Layer 3 of a small transformer language model trained on English Wikipedia (8 layers, counted from 0, width 128).
A neuron's activation on a vector x is SiLU(gate . x) times (in . x), where the dot is the dot product.

Input weights of the MLP neurons that the questions are about. A number n stands for (n - 128) times 0.0064.
n11 gate: 152, 129, 149, 196, 179, 165, 177, 133, 129, 163, 106, 132, 145, 138, 171, 133, 172, 166, 89, 109, 126, 108, 128, 157, 153, 133, 91, 94, 110, 154, 83, 130, 143, 84, 108, 110, 101, 178, 109, 129, 96, 115, 104, 155, 108, 122, 139, 128, 101, 110, 130, 102, 106, 88, 144, 138, 178, 95, 138, 79, 148, 94, 111, 102, 106, 138, 174, 144, 142, 131, 152, 179, 181, 182, 69, 132, 199, 42, 79, 146, 176, 161, 123, 92, 127, 115, 99, 131, 187, 59, 146, 115, 115, 114, 94, 93, 154, 146, 152, 124, 141, 103, 114, 175, 67, 160, 113, 100, 102, 122, 192, 100, 146, 91, 146, 118, 105, 146, 134, 134, 103, 144, 147, 181, 127, 144, 116, 146
n26 gate: 78, 162, 126, 153, 163, 117, 132, 117, 122, 125, 146, 146, 123, 109, 90, 131, 162, 142, 125, 137, 116, 113, 144, 164, 127, 147, 89, 115, 144, 157, 108, 162, 96, 106, 142, 130, 108, 150, 169, 156, 169, 143, 126, 113, 117, 149, 121, 119, 148, 149, 132, 141, 120, 78, 145, 120, 144, 151, 129, 125, 155, 143, 144, 85, 143, 109, 139, 120, 142, 127, 165, 101, 151, 141, 134, 108, 131, 98, 109, 133, 173, 167, 126, 122, 94, 117, 134, 144, 104, 140, 131, 125, 147, 87, 156, 142, 172, 95, 145, 122, 160, 99, 151, 157, 151, 99, 125, 120, 103, 92, 112, 122, 84, 150, 111, 138, 126, 84, 139, 159, 134, 99, 174, 141, 133, 160, 129, 140
n30 gate: 149, 66, 131, 81, 140, 108, 119, 115, 153, 175, 110, 100, 110, 152, 170, 126, 114, 85, 127, 64, 141, 160, 151, 60, 129, 109, 160, 120, 126, 137, 157, 99, 163, 93, 230, 140, 127, 158, 117, 173, 55, 171, 114, 127, 137, 51, 117, 137, 147, 127, 141, 174, 193, 123, 145, 142, 64, 121, 127, 168, 155, 106, 106, 122, 110, 219, 99, 98, 79, 155, 70, 153, 99, 124, 152, 113, 135, 138, 136, 201, 103, 140, 178, 89, 169, 120, 139, 127, 151, 170, 191, 105, 145, 57, 87, 100, 98, 135, 129, 109, 154, 161, 130, 143, 110, 130, 99, 105, 186, 113, 70, 128, 120, 85, 141, 164, 170, 152, 96, 122, 114, 141, 89, 129, 155, 152, 153, 152
n223 gate: 167, 144, 160, 150, 136, 113, 151, 139, 182, 175, 183, 153, 120, 118, 99, 90, 167, 191, 158, 130, 157, 102, 127, 143, 95, 128, 111, 140, 91, 122, 168, 127, 132, 163, 199, 84, 144, 75, 147, 92, 170, 128, 153, 115, 150, 147, 161, 59, 80, 96, 142, 96, 119, 107, 63, 199, 95, 103, 130, 95, 157, 138, 178, 73, 97, 91, 156, 146, 93, 145, 145, 91, 138, 86, 170, 151, 152, 116, 127, 170, 126, 113, 172, 142, 150, 183, 150, 168, 144, 79, 199, 58, 122, 100, 90, 148, 112, 108, 133, 123, 121, 141, 115, 121, 183, 98, 126, 138, 112, 104, 211, 165, 104, 60, 125, 198, 138, 77, 155, 132, 111, 154, 127, 101, 102, 84, 100, 128
n228 gate: 129, 122, 126, 171, 181, 126, 126, 120, 175, 108, 72, 117, 109, 146, 149, 145, 133, 95, 179, 83, 108, 90, 172, 123, 138, 113, 123, 147, 130, 136, 106, 58, 145, 115, 136, 123, 107, 77, 164, 122, 149, 127, 181, 134, 129, 109, 146, 113, 104, 174, 186, 121, 140, 109, 137, 113, 150, 126, 145, 123, 115, 122, 102, 126, 95, 131, 112, 168, 146, 109, 121, 152, 103, 137, 106, 58, 138, 141, 120, 122, 169, 157, 124, 178, 135, 131, 124, 78, 154, 159, 155, 151, 145, 132, 71, 137, 154, 131, 150, 113, 133, 150, 142, 167, 178, 142, 171, 149, 127, 104, 145, 133, 103, 152, 100, 138, 124, 149, 134, 166, 114, 119, 89, 97, 183, 89, 170, 115
n423 gate: 173, 125, 126, 79, 137, 78, 73, 104, 138, 132, 122, 59, 201, 122, 143, 83, 133, 124, 89, 179, 76, 101, 202, 99, 106, 117, 113, 27, 142, 121, 215, 216, 151, 80, 99, 102, 133, 99, 101, 157, 189, 74, 100, 68, 151, 74, 150, 142, 152, 77, 137, 154, 57, 81, 77, 112, 148, 127, 114, 174, 197, 109, 138, 169, 157, 131, 120, 131, 186, 147, 104, 138, 76, 104, 111, 100, 173, 94, 154, 127, 145, 143, 100, 130, 132, 162, 99, 168, 79, 127, 129, 166, 87, 155, 83, 152, 137, 129, 116, 160, 143, 113, 167, 172, 114, 141, 189, 58, 90, 142, 121, 92, 151, 142, 144, 161, 150, 207, 116, 154, 102, 142, 131, 160, 129, 96, 138, 153
n505 gate: 123, 123, 148, 129, 115, 149, 133, 124, 92, 142, 96, 128, 171, 141, 84, 144, 146, 138, 131, 113, 136, 101, 108, 112, 126, 102, 112, 147, 112, 108, 117, 115, 142, 128, 113, 148, 116, 64, 111, 126, 106, 133, 115, 131, 90, 114, 108, 173, 119, 111, 134, 151, 111, 169, 114, 109, 113, 98, 129, 136, 105, 106, 126, 137, 74, 112, 125, 118, 131, 122, 138, 129, 160, 169, 117, 120, 166, 153, 144, 118, 165, 125, 115, 103, 116, 131, 145, 170, 96, 152, 113, 136, 140, 113, 130, 120, 103, 106, 121, 99, 117, 141, 136, 115, 112, 98, 148, 126, 164, 113, 136, 131, 162, 83, 164, 135, 91, 132, 93, 159, 141, 131, 119, 109, 124, 128, 153, 121
n510 gate: 122, 93, 114, 157, 159, 165, 102, 156, 139, 103, 90, 169, 127, 141, 132, 130, 132, 108, 131, 136, 112, 158, 139, 157, 107, 69, 175, 144, 81, 125, 148, 110, 157, 92, 82, 107, 107, 159, 123, 132, 153, 139, 140, 155, 156, 121, 102, 152, 119, 146, 77, 118, 154, 187, 80, 141, 131, 123, 105, 95, 164, 140, 107, 83, 124, 188, 77, 166, 92, 44, 139, 121, 110, 127, 104, 96, 99, 174, 123, 145, 124, 127, 136, 163, 184, 112, 141, 144, 110, 110, 158, 84, 134, 89, 175, 132, 185, 106, 168, 187, 144, 139, 143, 181, 130, 125, 131, 117, 68, 132, 96, 130, 93, 145, 147, 138, 170, 142, 90, 101, 99, 160, 131, 77, 91, 127, 109, 177
n11 in: 119, 131, 132, 71, 197, 147, 126, 134, 123, 111, 72, 126, 141, 129, 174, 104, 149, 119, 73, 55, 130, 105, 154, 145, 151, 178, 96, 135, 136, 137, 89, 97, 134, 130, 183, 143, 111, 149, 91, 60, 162, 150, 140, 164, 137, 109, 69, 126, 116, 86, 105, 159, 126, 135, 131, 131, 121, 131, 125, 103, 57, 167, 125, 129, 160, 141, 198, 149, 80, 111, 105, 97, 132, 137, 108, 172, 216, 32, 122, 152, 141, 183, 161, 120, 127, 107, 155, 122, 134, 121, 126, 157, 101, 90, 136, 140, 137, 191, 95, 137, 124, 179, 93, 122, 114, 129, 142, 85, 125, 117, 167, 121, 120, 144, 118, 103, 138, 90, 115, 93, 167, 145, 96, 174, 101, 134, 84, 150
n26 in: 152, 116, 116, 110, 181, 163, 191, 151, 141, 88, 75, 95, 161, 101, 107, 143, 110, 126, 121, 162, 88, 139, 126, 99, 75, 109, 92, 112, 172, 115, 144, 148, 158, 79, 100, 101, 115, 126, 130, 108, 122, 89, 142, 123, 149, 119, 105, 85, 85, 107, 124, 98, 179, 120, 103, 132, 144, 69, 103, 123, 133, 123, 113, 147, 184, 132, 100, 148, 121, 115, 119, 149, 157, 131, 122, 55, 116, 171, 120, 113, 121, 102, 210, 111, 128, 159, 107, 106, 180, 149, 134, 132, 147, 146, 124, 156, 132, 147, 112, 123, 88, 139, 66, 116, 96, 125, 83, 119, 106, 96, 129, 153, 86, 123, 93, 151, 150, 141, 143, 131, 99, 60, 134, 66, 159, 73, 74, 152
n30 in: 131, 164, 66, 158, 126, 144, 95, 205, 118, 134, 110, 96, 138, 123, 110, 129, 171, 118, 176, 168, 64, 211, 164, 132, 167, 94, 176, 202, 159, 140, 196, 97, 99, 133, 107, 133, 97, 167, 177, 128, 67, 141, 131, 157, 135, 81, 140, 147, 167, 163, 149, 111, 131, 197, 155, 95, 141, 104, 136, 162, 99, 96, 130, 137, 150, 116, 158, 151, 134, 145, 60, 115, 140, 166, 97, 123, 159, 149, 134, 121, 127, 158, 87, 57, 122, 64, 105, 54, 173, 151, 102, 88, 152, 118, 173, 77, 127, 126, 110, 122, 124, 151, 177, 122, 115, 120, 138, 130, 117, 92, 62, 116, 103, 167, 179, 137, 165, 93, 177, 128, 99, 108, 94, 114, 128, 110, 160, 166
n223 in: 101, 131, 147, 157, 159, 101, 144, 130, 107, 116, 142, 99, 170, 123, 42, 103, 164, 139, 160, 117, 90, 132, 143, 98, 211, 140, 52, 168, 91, 153, 79, 125, 105, 156, 137, 119, 171, 110, 95, 171, 155, 128, 132, 143, 161, 161, 52, 125, 141, 97, 134, 126, 134, 137, 175, 149, 172, 165, 127, 167, 104, 142, 145, 141, 92, 119, 98, 159, 142, 153, 85, 135, 83, 154, 128, 103, 77, 165, 88, 168, 177, 141, 67, 145, 112, 101, 77, 85, 154, 114, 132, 153, 126, 127, 177, 178, 161, 194, 127, 86, 111, 151, 204, 159, 130, 155, 69, 199, 128, 124, 63, 103, 151, 135, 49, 147, 142, 185, 75, 139, 118, 150, 131, 169, 81, 93, 119, 135
n228 in: 91, 103, 91, 180, 125, 151, 119, 115, 128, 111, 167, 120, 180, 149, 130, 91, 119, 118, 146, 182, 105, 171, 164, 111, 103, 232, 125, 127, 141, 141, 162, 164, 69, 91, 109, 162, 106, 104, 141, 148, 136, 149, 100, 109, 106, 71, 115, 137, 74, 100, 41, 133, 126, 160, 125, 128, 134, 120, 120, 149, 153, 125, 128, 102, 166, 165, 77, 125, 82, 73, 142, 153, 139, 160, 131, 140, 119, 154, 119, 93, 137, 84, 138, 78, 113, 156, 113, 158, 145, 146, 94, 143, 108, 129, 146, 118, 117, 133, 126, 131, 121, 118, 118, 105, 161, 130, 83, 132, 116, 115, 125, 100, 131, 144, 141, 182, 112, 124, 102, 158, 185, 116, 137, 131, 117, 153, 167, 128
n423 in: 166, 117, 49, 122, 98, 151, 155, 132, 88, 101, 120, 182, 96, 67, 171, 50, 102, 89, 97, 116, 95, 165, 8, 109, 112, 103, 176, 141, 83, 176, 110, 72, 129, 157, 123, 120, 153, 97, 114, 68, 168, 121, 172, 146, 75, 130, 120, 109, 106, 131, 145, 78, 99, 194, 150, 143, 94, 101, 108, 80, 137, 158, 167, 139, 98, 118, 195, 156, 107, 107, 164, 121, 76, 151, 82, 145, 79, 126, 174, 71, 75, 77, 136, 140, 137, 98, 136, 119, 163, 117, 114, 131, 136, 159, 145, 75, 112, 153, 134, 125, 158, 128, 121, 67, 89, 51, 132, 141, 125, 117, 186, 149, 142, 88, 122, 107, 114, 136, 113, 203, 111, 142, 141, 122, 133, 102, 103, 103
n505 in: 84, 161, 87, 110, 118, 90, 162, 99, 96, 81, 151, 133, 133, 92, 129, 132, 128, 114, 118, 153, 152, 130, 111, 104, 118, 140, 123, 139, 145, 161, 107, 136, 171, 127, 123, 152, 82, 70, 99, 143, 134, 137, 155, 151, 106, 94, 148, 118, 126, 135, 139, 102, 107, 72, 145, 119, 130, 113, 105, 119, 155, 142, 189, 136, 124, 105, 154, 106, 140, 142, 113, 186, 121, 119, 159, 97, 119, 101, 148, 99, 166, 108, 137, 101, 141, 127, 155, 78, 149, 126, 196, 116, 148, 147, 130, 144, 134, 121, 118, 143, 147, 126, 122, 138, 106, 158, 121, 93, 158, 127, 124, 124, 124, 97, 137, 124, 130, 114, 156, 167, 123, 45, 187, 135, 92, 130, 101, 133
n510 in: 125, 83, 126, 79, 168, 158, 112, 141, 138, 109, 123, 190, 97, 117, 209, 131, 93, 123, 114, 117, 133, 190, 187, 142, 152, 97, 188, 135, 108, 127, 133, 81, 148, 123, 71, 97, 136, 102, 132, 155, 110, 133, 122, 105, 138, 106, 117, 163, 207, 116, 121, 130, 152, 132, 105, 142, 174, 117, 71, 100, 156, 112, 144, 179, 125, 157, 156, 151, 143, 82, 112, 130, 97, 158, 140, 145, 51, 162, 135, 177, 119, 176, 113, 148, 156, 165, 135, 150, 74, 78, 150, 114, 64, 140, 147, 94, 200, 115, 173, 113, 125, 148, 174, 116, 89, 110, 149, 92, 110, 178, 93, 125, 128, 118, 143, 96, 178, 132, 153, 82, 158, 177, 80, 159, 131, 131, 55, 176

Each question shows a token from some text and the vector x that enters the MLP there. A number n stands for (n - 128) times 0.019.

"s": 135, 130, 128, 161, 99, 147, 131, 154, 115, 121, 105, 174, 153, 167, 107, 81, 175, 76, 109, 102, 147, 121, 177, 118, 103, 126, 129, 95, 136, 99, 110, 99, 98, 135, 87, 112, 140, 83, 154, 130, 102, 150, 153, 149, 119, 123, 153, 142, 117, 146, 151, 160, 134, 99, 169, 157, 108, 93, 98, 154, 104, 108, 155, 140, 109, 125, 87, 121, 122, 139, 142, 92, 159, 161, 152, 156, 135, 162, 96, 118, 144, 105, 126, 95, 129, 98, 128, 125, 119, 142, 124, 141, 121, 111, 108, 130, 180, 125, 120, 123, 102, 106, 144, 152, 166, 47, 118, 126, 128, 109, 144, 109, 137, 99, 128, 129, 132, 157, 107, 155, 96, 156, 104, 75, 93, 98, 68, 143
The neuron with the highest activation: n223

" so": 139, 130, 144, 106, 134, 137, 125, 135, 50, 140, 111, 138, 149, 113, 104, 108, 159, 83, 90, 83, 185, 126, 116, 101, 144, 137, 109, 121, 129, 143, 138, 164, 100, 86, 49, 120, 117, 69, 119, 132, 100, 96, 108, 122, 103, 130, 106, 138, 93, 152, 167, 132, 148, 77, 152, 118, 92, 142, 116, 125, 119, 128, 137, 128, 119, 144, 102, 145, 111, 146, 176, 109, 133, 137, 97, 123, 137, 159, 155, 97, 126, 106, 117, 149, 137, 129, 134, 114, 95, 145, 87, 111, 119, 114, 169, 151, 135, 136, 149, 121, 106, 98, 137, 133, 158, 91, 78, 137, 88, 97, 122, 113, 115, 108, 103, 106, 139, 161, 103, 150, 120, 113, 126, 86, 141, 101, 103, 91
The neuron with the highest activation: n26

"land": 160, 98, 134, 113, 124, 157, 132, 149, 99, 137, 113, 153, 119, 115, 150, 112, 147, 88, 135, 114, 153, 115, 111, 84, 116, 141, 140, 102, 163, 134, 133, 118, 76, 133, 73, 150, 109, 62, 172, 171, 133, 132, 146, 110, 116, 135, 127, 149, 85, 140, 149, 91, 94, 80, 143, 94, 82, 134, 123, 133, 133, 150, 203, 154, 120, 153, 117, 120, 167, 147, 145, 141, 118, 112, 173, 139, 161, 143, 134, 104, 135, 84, 171, 110, 129, 104, 114, 100, 116, 152, 124, 128, 118, 126, 115, 143, 164, 99, 133, 121, 112, 150, 114, 129, 133, 166, 101, 98, 85, 110, 148, 120, 163, 95, 106, 122, 179, 111, 152, 114, 101, 82, 117, 92, 134, 80, 99, 128
Which neuron fires most, and how strongly? n423, at about 0.71

"th": 135, 95, 99, 80, 117, 133, 124, 158, 109, 169, 77, 121, 107, 106, 134, 109, 149, 112, 117, 115, 193, 112, 147, 105, 115, 151, 123, 106, 114, 130, 147, 116, 95, 134, 51, 106, 132, 88, 141, 152, 135, 145, 137, 115, 108, 106, 85, 112, 120, 127, 137, 118, 109, 102, 149, 110, 66, 158, 121, 144, 167, 165, 189, 157, 137, 110, 132, 139, 162, 163, 133, 128, 143, 114, 154, 140, 174, 149, 133, 108, 123, 115, 142, 131, 127, 128, 96, 117, 73, 147, 98, 90, 106, 133, 89, 171, 122, 125, 132, 108, 165, 152, 141, 138, 139, 110, 128, 74, 129, 124, 132, 110, 164, 100, 110, 129, 159, 160, 154, 114, 130, 118, 139, 82, 133, 82, 98, 107
The two highest activations, in order: n423, n505

"ttle": 133, 107, 119, 119, 144, 152, 101, 170, 117, 153, 73, 194, 130, 125, 102, 112, 149, 100, 128, 99, 136, 120, 172, 112, 121, 108, 134, 136, 191, 122, 162, 117, 85, 101, 95, 108, 122, 97, 127, 157, 90, 212, 128, 117, 73, 106, 123, 158, 98, 119, 138, 107, 109, 80, 156, 95, 134, 135, 86, 162, 120, 115, 178, 122, 104, 137, 93, 112, 136, 134, 140, 119, 171, 186, 119, 137, 180, 134, 130, 133, 107, 138, 146, 130, 150, 154, 134, 105, 141, 132, 120, 142, 155, 77, 149, 154, 125, 121, 136, 118, 106, 122, 135, 114, 136, 145, 125, 129, 102, 131, 137, 157, 146, 110, 101, 109, 211, 130, 139, 123, 128, 90, 101, 125, 125, 118, 84, 152
Which neuron fires most, and how strongly? n30, at about 2.7

"t": 110, 139, 147, 59, 94, 124, 103, 166, 127, 152, 130, 183, 116, 135, 115, 126, 134, 116, 106, 105, 175, 135, 146, 98, 168, 114, 173, 127, 141, 124, 148, 124, 110, 168, 139, 77, 111, 100, 111, 125, 75, 197, 141, 132, 69, 156, 144, 163, 161, 125, 143, 90, 115, 56, 141, 116, 109, 131, 94, 141, 124, 123, 129, 158, 125, 126, 125, 95, 92, 143, 163, 100, 159, 146, 130, 113, 132, 89, 121, 175, 129, 102, 121, 104, 154, 120, 167, 118, 165, 133, 112, 138, 168, 100, 119, 158, 125, 178, 111, 125, 145, 113, 169, 83, 151, 127, 126, 92, 110, 140, 122, 159, 147, 135, 135, 103, 123, 140, 127, 151, 127, 143, 123, 154, 68, 124, 113, 110
Which neuron fires most, and how strongly? n228, at about 0.5

"ve": 137, 99, 104, 189, 108, 139, 99, 144, 108, 120, 103, 159, 133, 137, 99, 103, 170, 126, 130, 104, 156, 93, 153, 131, 117, 118, 126, 150, 179, 105, 175, 112, 128, 127, 116, 131, 108, 78, 87, 148, 84, 190, 139, 157, 108, 125, 161, 171, 101, 117, 135, 118, 108, 110, 129, 133, 118, 96, 120, 103, 90, 141, 158, 114, 89, 155, 108, 115, 103, 114, 114, 129, 134, 207, 127, 148, 126, 114, 150, 111, 145, 143, 107, 91, 173, 108, 116, 109, 153, 194, 106, 121, 111, 93, 111, 156, 139, 169, 78, 76, 113, 133, 137, 171, 157, 156, 126, 134, 103, 117, 121, 121, 170, 134, 109, 151, 133, 117, 128, 110, 95, 174, 100, 140, 97, 113, 79, 108
The neuron with the highest activation: n30

" from": 139, 115, 102, 120, 96, 126, 121, 163, 125, 139, 96, 144, 154, 167, 147, 64, 160, 107, 109, 107, 146, 127, 163, 118, 99, 167, 153, 118, 142, 112, 106, 129, 76, 101, 69, 85, 125, 92, 130, 120, 100, 108, 145, 120, 124, 100, 138, 178, 121, 154, 136, 129, 159, 108, 121, 133, 100, 134, 116, 139, 143, 125, 137, 166, 131, 133, 104, 113, 126, 141, 132, 102, 144, 148, 143, 186, 143, 125, 89, 107, 169, 84, 161, 136, 148, 78, 131, 129, 129, 135, 117, 127, 141, 110, 141, 137, 151, 140, 148, 92, 135, 134, 129, 166, 144, 115, 85, 143, 122, 80, 130, 115, 165, 95, 110, 146, 121, 130, 155, 125, 88, 126, 135, 98, 164, 115, 119, 164
The two highest activations, in order: n30, n228

"4": 134, 98, 59, 129, 127, 122, 127, 89, 112, 140, 107, 95, 124, 173, 89, 111, 140, 112, 155, 114, 150, 119, 161, 106, 138, 102, 124, 134, 147, 106, 127, 106, 98, 94, 83, 114, 79, 84, 115, 124, 111, 164, 128, 113, 140, 86, 104, 156, 67, 172, 154, 127, 118, 147, 124, 125, 75, 155, 164, 140, 163, 140, 156, 125, 106, 150, 107, 118, 162, 136, 149, 87, 121, 154, 128, 153, 198, 120, 128, 105, 140, 117, 165, 90, 142, 128, 122, 128, 70, 149, 97, 105, 144, 110, 117, 173, 123, 126, 135, 95, 147, 117, 152, 182, 150, 106, 120, 111, 97, 92, 113, 101, 152, 92, 86, 163, 100, 128, 145, 111, 109, 130, 128, 112, 98, 101, 109, 108
Which neuron fires most, and how strongly? n228, at about 1.4

" mi": 137, 103, 100, 135, 135, 138, 98, 127, 78, 169, 75, 134, 158, 129, 163, 125, 165, 120, 131, 104, 176, 118, 116, 82, 134, 164, 123, 153, 164, 91, 128, 118, 79, 115, 83, 123, 121, 75, 98, 130, 91, 101, 156, 129, 115, 126, 129, 135, 77, 180, 135, 90, 151, 83, 148, 117, 87, 147, 135, 155, 96, 128, 170, 153, 117, 138, 119, 113, 125, 110, 157, 80, 109, 175, 121, 138, 174, 159, 126, 129, 122, 117, 124, 87, 149, 116, 148, 106, 83, 153, 94, 126, 119, 116, 136, 130, 156, 130, 151, 107, 104, 140, 125, 143, 116, 141, 113, 105, 122, 126, 140, 80, 144, 118, 100, 81, 129, 111, 162, 133, 136, 134, 108, 62, 132, 121, 113, 113
Which neuron fires most, and how strongly? n228, at about 0.32

"y": 116, 122, 106, 114, 144, 143, 102, 181, 141, 126, 93, 170, 146, 126, 133, 116, 146, 114, 89, 124, 175, 141, 137, 121, 90, 139, 168, 109, 163, 109, 89, 126, 88, 137, 86, 140, 83, 91, 153, 140, 130, 154, 188, 122, 103, 116, 150, 128, 96, 146, 148, 133, 174, 75, 135, 107, 105, 111, 63, 181, 106, 126, 182, 146, 103, 93, 114, 141, 122, 144, 150, 118, 141, 131, 152, 156, 151, 139, 107, 133, 142, 113, 160, 110, 121, 110, 157, 126, 143, 130, 152, 134, 121, 114, 123, 162, 128, 131, 121, 141, 118, 127, 138, 179, 160, 136, 86, 141, 80, 111, 110, 106, 166, 109, 54, 139, 171, 149, 132, 113, 137, 142, 76, 113, 118, 112, 110, 144
The neuron with the highest activation: n228

"ca": 159, 118, 84, 65, 107, 128, 104, 121, 167, 162, 112, 117, 123, 132, 67, 124, 128, 124, 132, 147, 207, 132, 88, 94, 122, 116, 129, 149, 148, 141, 134, 144, 121, 148, 102, 123, 139, 93, 113, 129, 108, 130, 115, 132, 143, 105, 139, 163, 112, 159, 161, 110, 177, 113, 123, 123, 112, 141, 138, 125, 126, 126, 129, 154, 105, 51, 92, 109, 141, 122, 147, 79, 179, 163, 99, 113, 172, 159, 153, 131, 133, 120, 193, 111, 137, 125, 129, 132, 97, 134, 99, 79, 119, 135, 160, 168, 121, 93, 112, 119, 114, 96, 95, 147, 96, 137, 84, 139, 137, 105, 88, 93, 125, 129, 78, 108, 131, 112, 161, 132, 135, 162, 96, 125, 115, 156, 87, 105
Which neuron fires most, and how strongly? n11, at about 0.34

"m": 169, 118, 143, 117, 148, 158, 122, 157, 99, 144, 77, 155, 134, 153, 116, 84, 178, 96, 109, 83, 140, 120, 181, 78, 97, 102, 112, 106, 147, 106, 165, 116, 105, 126, 100, 102, 128, 108, 116, 136, 88, 138, 139, 113, 98, 128, 109, 126, 85, 151, 107, 136, 148, 94, 138, 122, 98, 114, 123, 157, 99, 138, 132, 113, 92, 128, 120, 140, 119, 155, 139, 119, 168, 160, 122, 111, 136, 133, 111, 123, 153, 107, 136, 75, 149, 130, 166, 114, 110, 152, 86, 139, 149, 105, 93, 102, 185, 173, 144, 84, 99, 155, 175, 83, 130, 93, 127, 89, 115, 132, 139, 86, 177, 115, 110, 102, 96, 151, 170, 150, 138, 106, 122, 136, 127, 168, 115, 124
The two highest activations, in order: n11, n30

".": 147, 128, 92, 138, 97, 145, 110, 175, 132, 115, 98, 168, 183, 150, 118, 111, 147, 99, 99, 79, 152, 121, 159, 156, 119, 95, 128, 116, 158, 160, 152, 128, 119, 161, 90, 167, 89, 87, 150, 129, 106, 78, 135, 109, 132, 132, 157, 126, 135, 128, 113, 116, 97, 74, 125, 156, 122, 142, 117, 135, 150, 143, 136, 166, 152, 135, 99, 149, 103, 149, 116, 105, 161, 207, 160, 142, 121, 126, 151, 137, 159, 99, 143, 112, 153, 139, 161, 126, 133, 129, 121, 114, 160, 132, 128, 164, 154, 177, 110, 136, 105, 67, 184, 129, 150, 64, 115, 98, 131, 106, 98, 115, 121, 138, 119, 120, 115, 160, 122, 180, 124, 151, 132, 136, 154, 153, 104, 131
The neuron with the highest activation: n423

" released": 128, 133, 97, 135, 84, 121, 133, 139, 98, 139, 103, 148, 138, 171, 125, 119, 157, 108, 101, 101, 191, 130, 153, 98, 124, 149, 135, 126, 184, 84, 131, 110, 106, 126, 87, 139, 84, 100, 118, 131, 115, 153, 131, 124, 130, 115, 104, 145, 91, 136, 131, 170, 118, 82, 133, 157, 90, 120, 137, 154, 109, 124, 140, 149, 143, 135, 93, 115, 128, 139, 144, 94, 142, 167, 132, 178, 106, 131, 111, 68, 155, 62, 166, 121, 163, 102, 169, 111, 88, 155, 120, 125, 100, 92, 121, 153, 169, 122, 89, 115, 97, 123, 174, 168, 164, 120, 114, 164, 130, 87, 119, 134, 126, 128, 112, 111, 145, 132, 132, 94, 126, 149, 113, 66, 127, 126, 111, 128
The neuron with the highest activation: n423

" and": 111, 121, 125, 115, 98, 139, 109, 187, 94, 145, 108, 177, 132, 130, 120, 115, 171, 83, 130, 105, 181, 119, 134, 106, 113, 145, 153, 106, 149, 106, 127, 98, 109, 96, 70, 109, 101, 79, 127, 139, 76, 128, 141, 69, 111, 123, 116, 163, 144, 157, 132, 146, 155, 104, 137, 126, 111, 163, 97, 119, 119, 162, 137, 102, 114, 125, 89, 152, 112, 104, 145, 113, 139, 152, 134, 182, 126, 143, 115, 122, 145, 134, 169, 134, 178, 106, 128, 115, 101, 147, 115, 119, 125, 131, 140, 158, 156, 115, 148, 148, 118, 138, 136, 168, 148, 110, 111, 133, 86, 109, 134, 116, 151, 103, 114, 103, 168, 119, 125, 124, 105, 149, 97, 71, 121, 124, 107, 175
Which neuron fires most, and how strongly? n510, at about 8.4

"u": 125, 133, 93, 144, 130, 165, 142, 134, 139, 133, 96, 153, 127, 167, 90, 127, 128, 94, 133, 125, 130, 105, 156, 113, 150, 141, 114, 156, 124, 119, 124, 159, 111, 118, 104, 90, 68, 120, 107, 128, 97, 168, 121, 164, 110, 117, 114, 157, 114, 150, 155, 98, 149, 101, 124, 140, 123, 95, 155, 116, 127, 140, 143, 65, 145, 92, 108, 130, 110, 111, 101, 135, 103, 116, 157, 122, 135, 94, 133, 99, 131, 140, 178, 91, 142, 89, 134, 100, 81, 127, 65, 118, 176, 128, 95, 171, 186, 134, 103, 104, 153, 129, 118, 153, 104, 94, 99, 127, 145, 133, 124, 110, 119, 134, 99, 133, 14, 172, 149, 181, 104, 103, 123, 138, 134, 148, 101, 101
The neuron with the highest activation: n26

"la": 144, 113, 142, 123, 137, 152, 113, 143, 93, 145, 97, 175, 173, 76, 61, 158, 115, 117, 130, 116, 98, 125, 126, 96, 108, 117, 102, 154, 149, 206, 132, 162, 109, 151, 104, 142, 113, 122, 139, 159, 127, 148, 110, 104, 100, 137, 93, 170, 99, 136, 115, 82, 148, 86, 115, 125, 79, 155, 129, 88, 110, 142, 163, 112, 118, 124, 101, 101, 170, 116, 123, 118, 172, 170, 155, 109, 160, 142, 159, 103, 102, 124, 161, 116, 153, 162, 173, 110, 82, 127, 117, 86, 140, 122, 110, 184, 167, 134, 139, 137, 108, 107, 134, 105, 139, 117, 135, 138, 116, 91, 126, 141, 170, 116, 98, 137, 144, 145, 135, 130, 101, 82, 156, 114, 90, 126, 68, 138
The two highest activations, in order: n26, n505

" out": 132, 107, 123, 137, 96, 82, 132, 134, 102, 148, 97, 170, 144, 151, 128, 79, 153, 85, 123, 138, 194, 124, 135, 102, 129, 154, 154, 117, 150, 134, 126, 96, 98, 142, 83, 141, 94, 85, 127, 125, 81, 140, 131, 157, 114, 133, 90, 131, 107, 135, 136, 142, 123, 70, 158, 113, 107, 164, 146, 141, 66, 129, 164, 128, 152, 162, 101, 112, 110, 166, 175, 104, 107, 105, 170, 160, 131, 129, 108, 99, 135, 72, 157, 127, 149, 85, 146, 111, 156, 151, 140, 125, 132, 122, 108, 137, 153, 143, 116, 131, 118, 171, 152, 133, 127, 119, 135, 140, 111, 104, 139, 98, 137, 114, 114, 97, 124, 119, 131, 155, 120, 84, 107, 49, 129, 88, 116, 132
The three highest activations, in order: n510, n505, n228

"vo": 148, 119, 96, 132, 144, 91, 103, 138, 97, 131, 91, 143, 142, 153, 112, 133, 130, 145, 74, 120, 191, 147, 143, 93, 133, 162, 138, 163, 150, 148, 129, 139, 107, 139, 64, 100, 134, 126, 128, 134, 120, 132, 157, 126, 124, 116, 131, 131, 109, 93, 159, 101, 135, 104, 122, 130, 112, 130, 130, 104, 141, 185, 186, 135, 141, 108, 158, 147, 123, 206, 108, 127, 133, 144, 182, 147, 156, 157, 133, 108, 136, 97, 148, 136, 138, 122, 100, 96, 68, 153, 109, 87, 96, 110, 114, 175, 140, 107, 110, 92, 141, 146, 141, 154, 143, 131, 85, 94, 112, 98, 118, 115, 159, 111, 89, 100, 160, 108, 189, 86, 123, 117, 156, 93, 106, 109, 103, 119
The two highest activations, in order: n223, n228

"In": 138, 101, 132, 117, 140, 145, 143, 114, 102, 163, 108, 144, 159, 97, 86, 107, 127, 126, 111, 114, 175, 106, 121, 129, 100, 168, 132, 128, 158, 114, 87, 118, 77, 136, 70, 135, 57, 80, 120, 137, 113, 174, 116, 137, 122, 110, 125, 157, 125, 147, 150, 112, 137, 97, 108, 109, 97, 204, 126, 134, 142, 123, 169, 135, 121, 134, 127, 97, 113, 127, 131, 83, 153, 154, 127, 129, 136, 144, 102, 78, 129, 68, 151, 113, 150, 113, 134, 92, 109, 162, 107, 123, 118, 72, 133, 143, 151, 119, 146, 133, 127, 100, 143, 193, 137, 132, 100, 113, 118, 72, 102, 135, 147, 139, 86, 137, 150, 140, 149, 118, 118, 110, 132, 73, 159, 127, 107, 127
The neuron with the highest activation: n26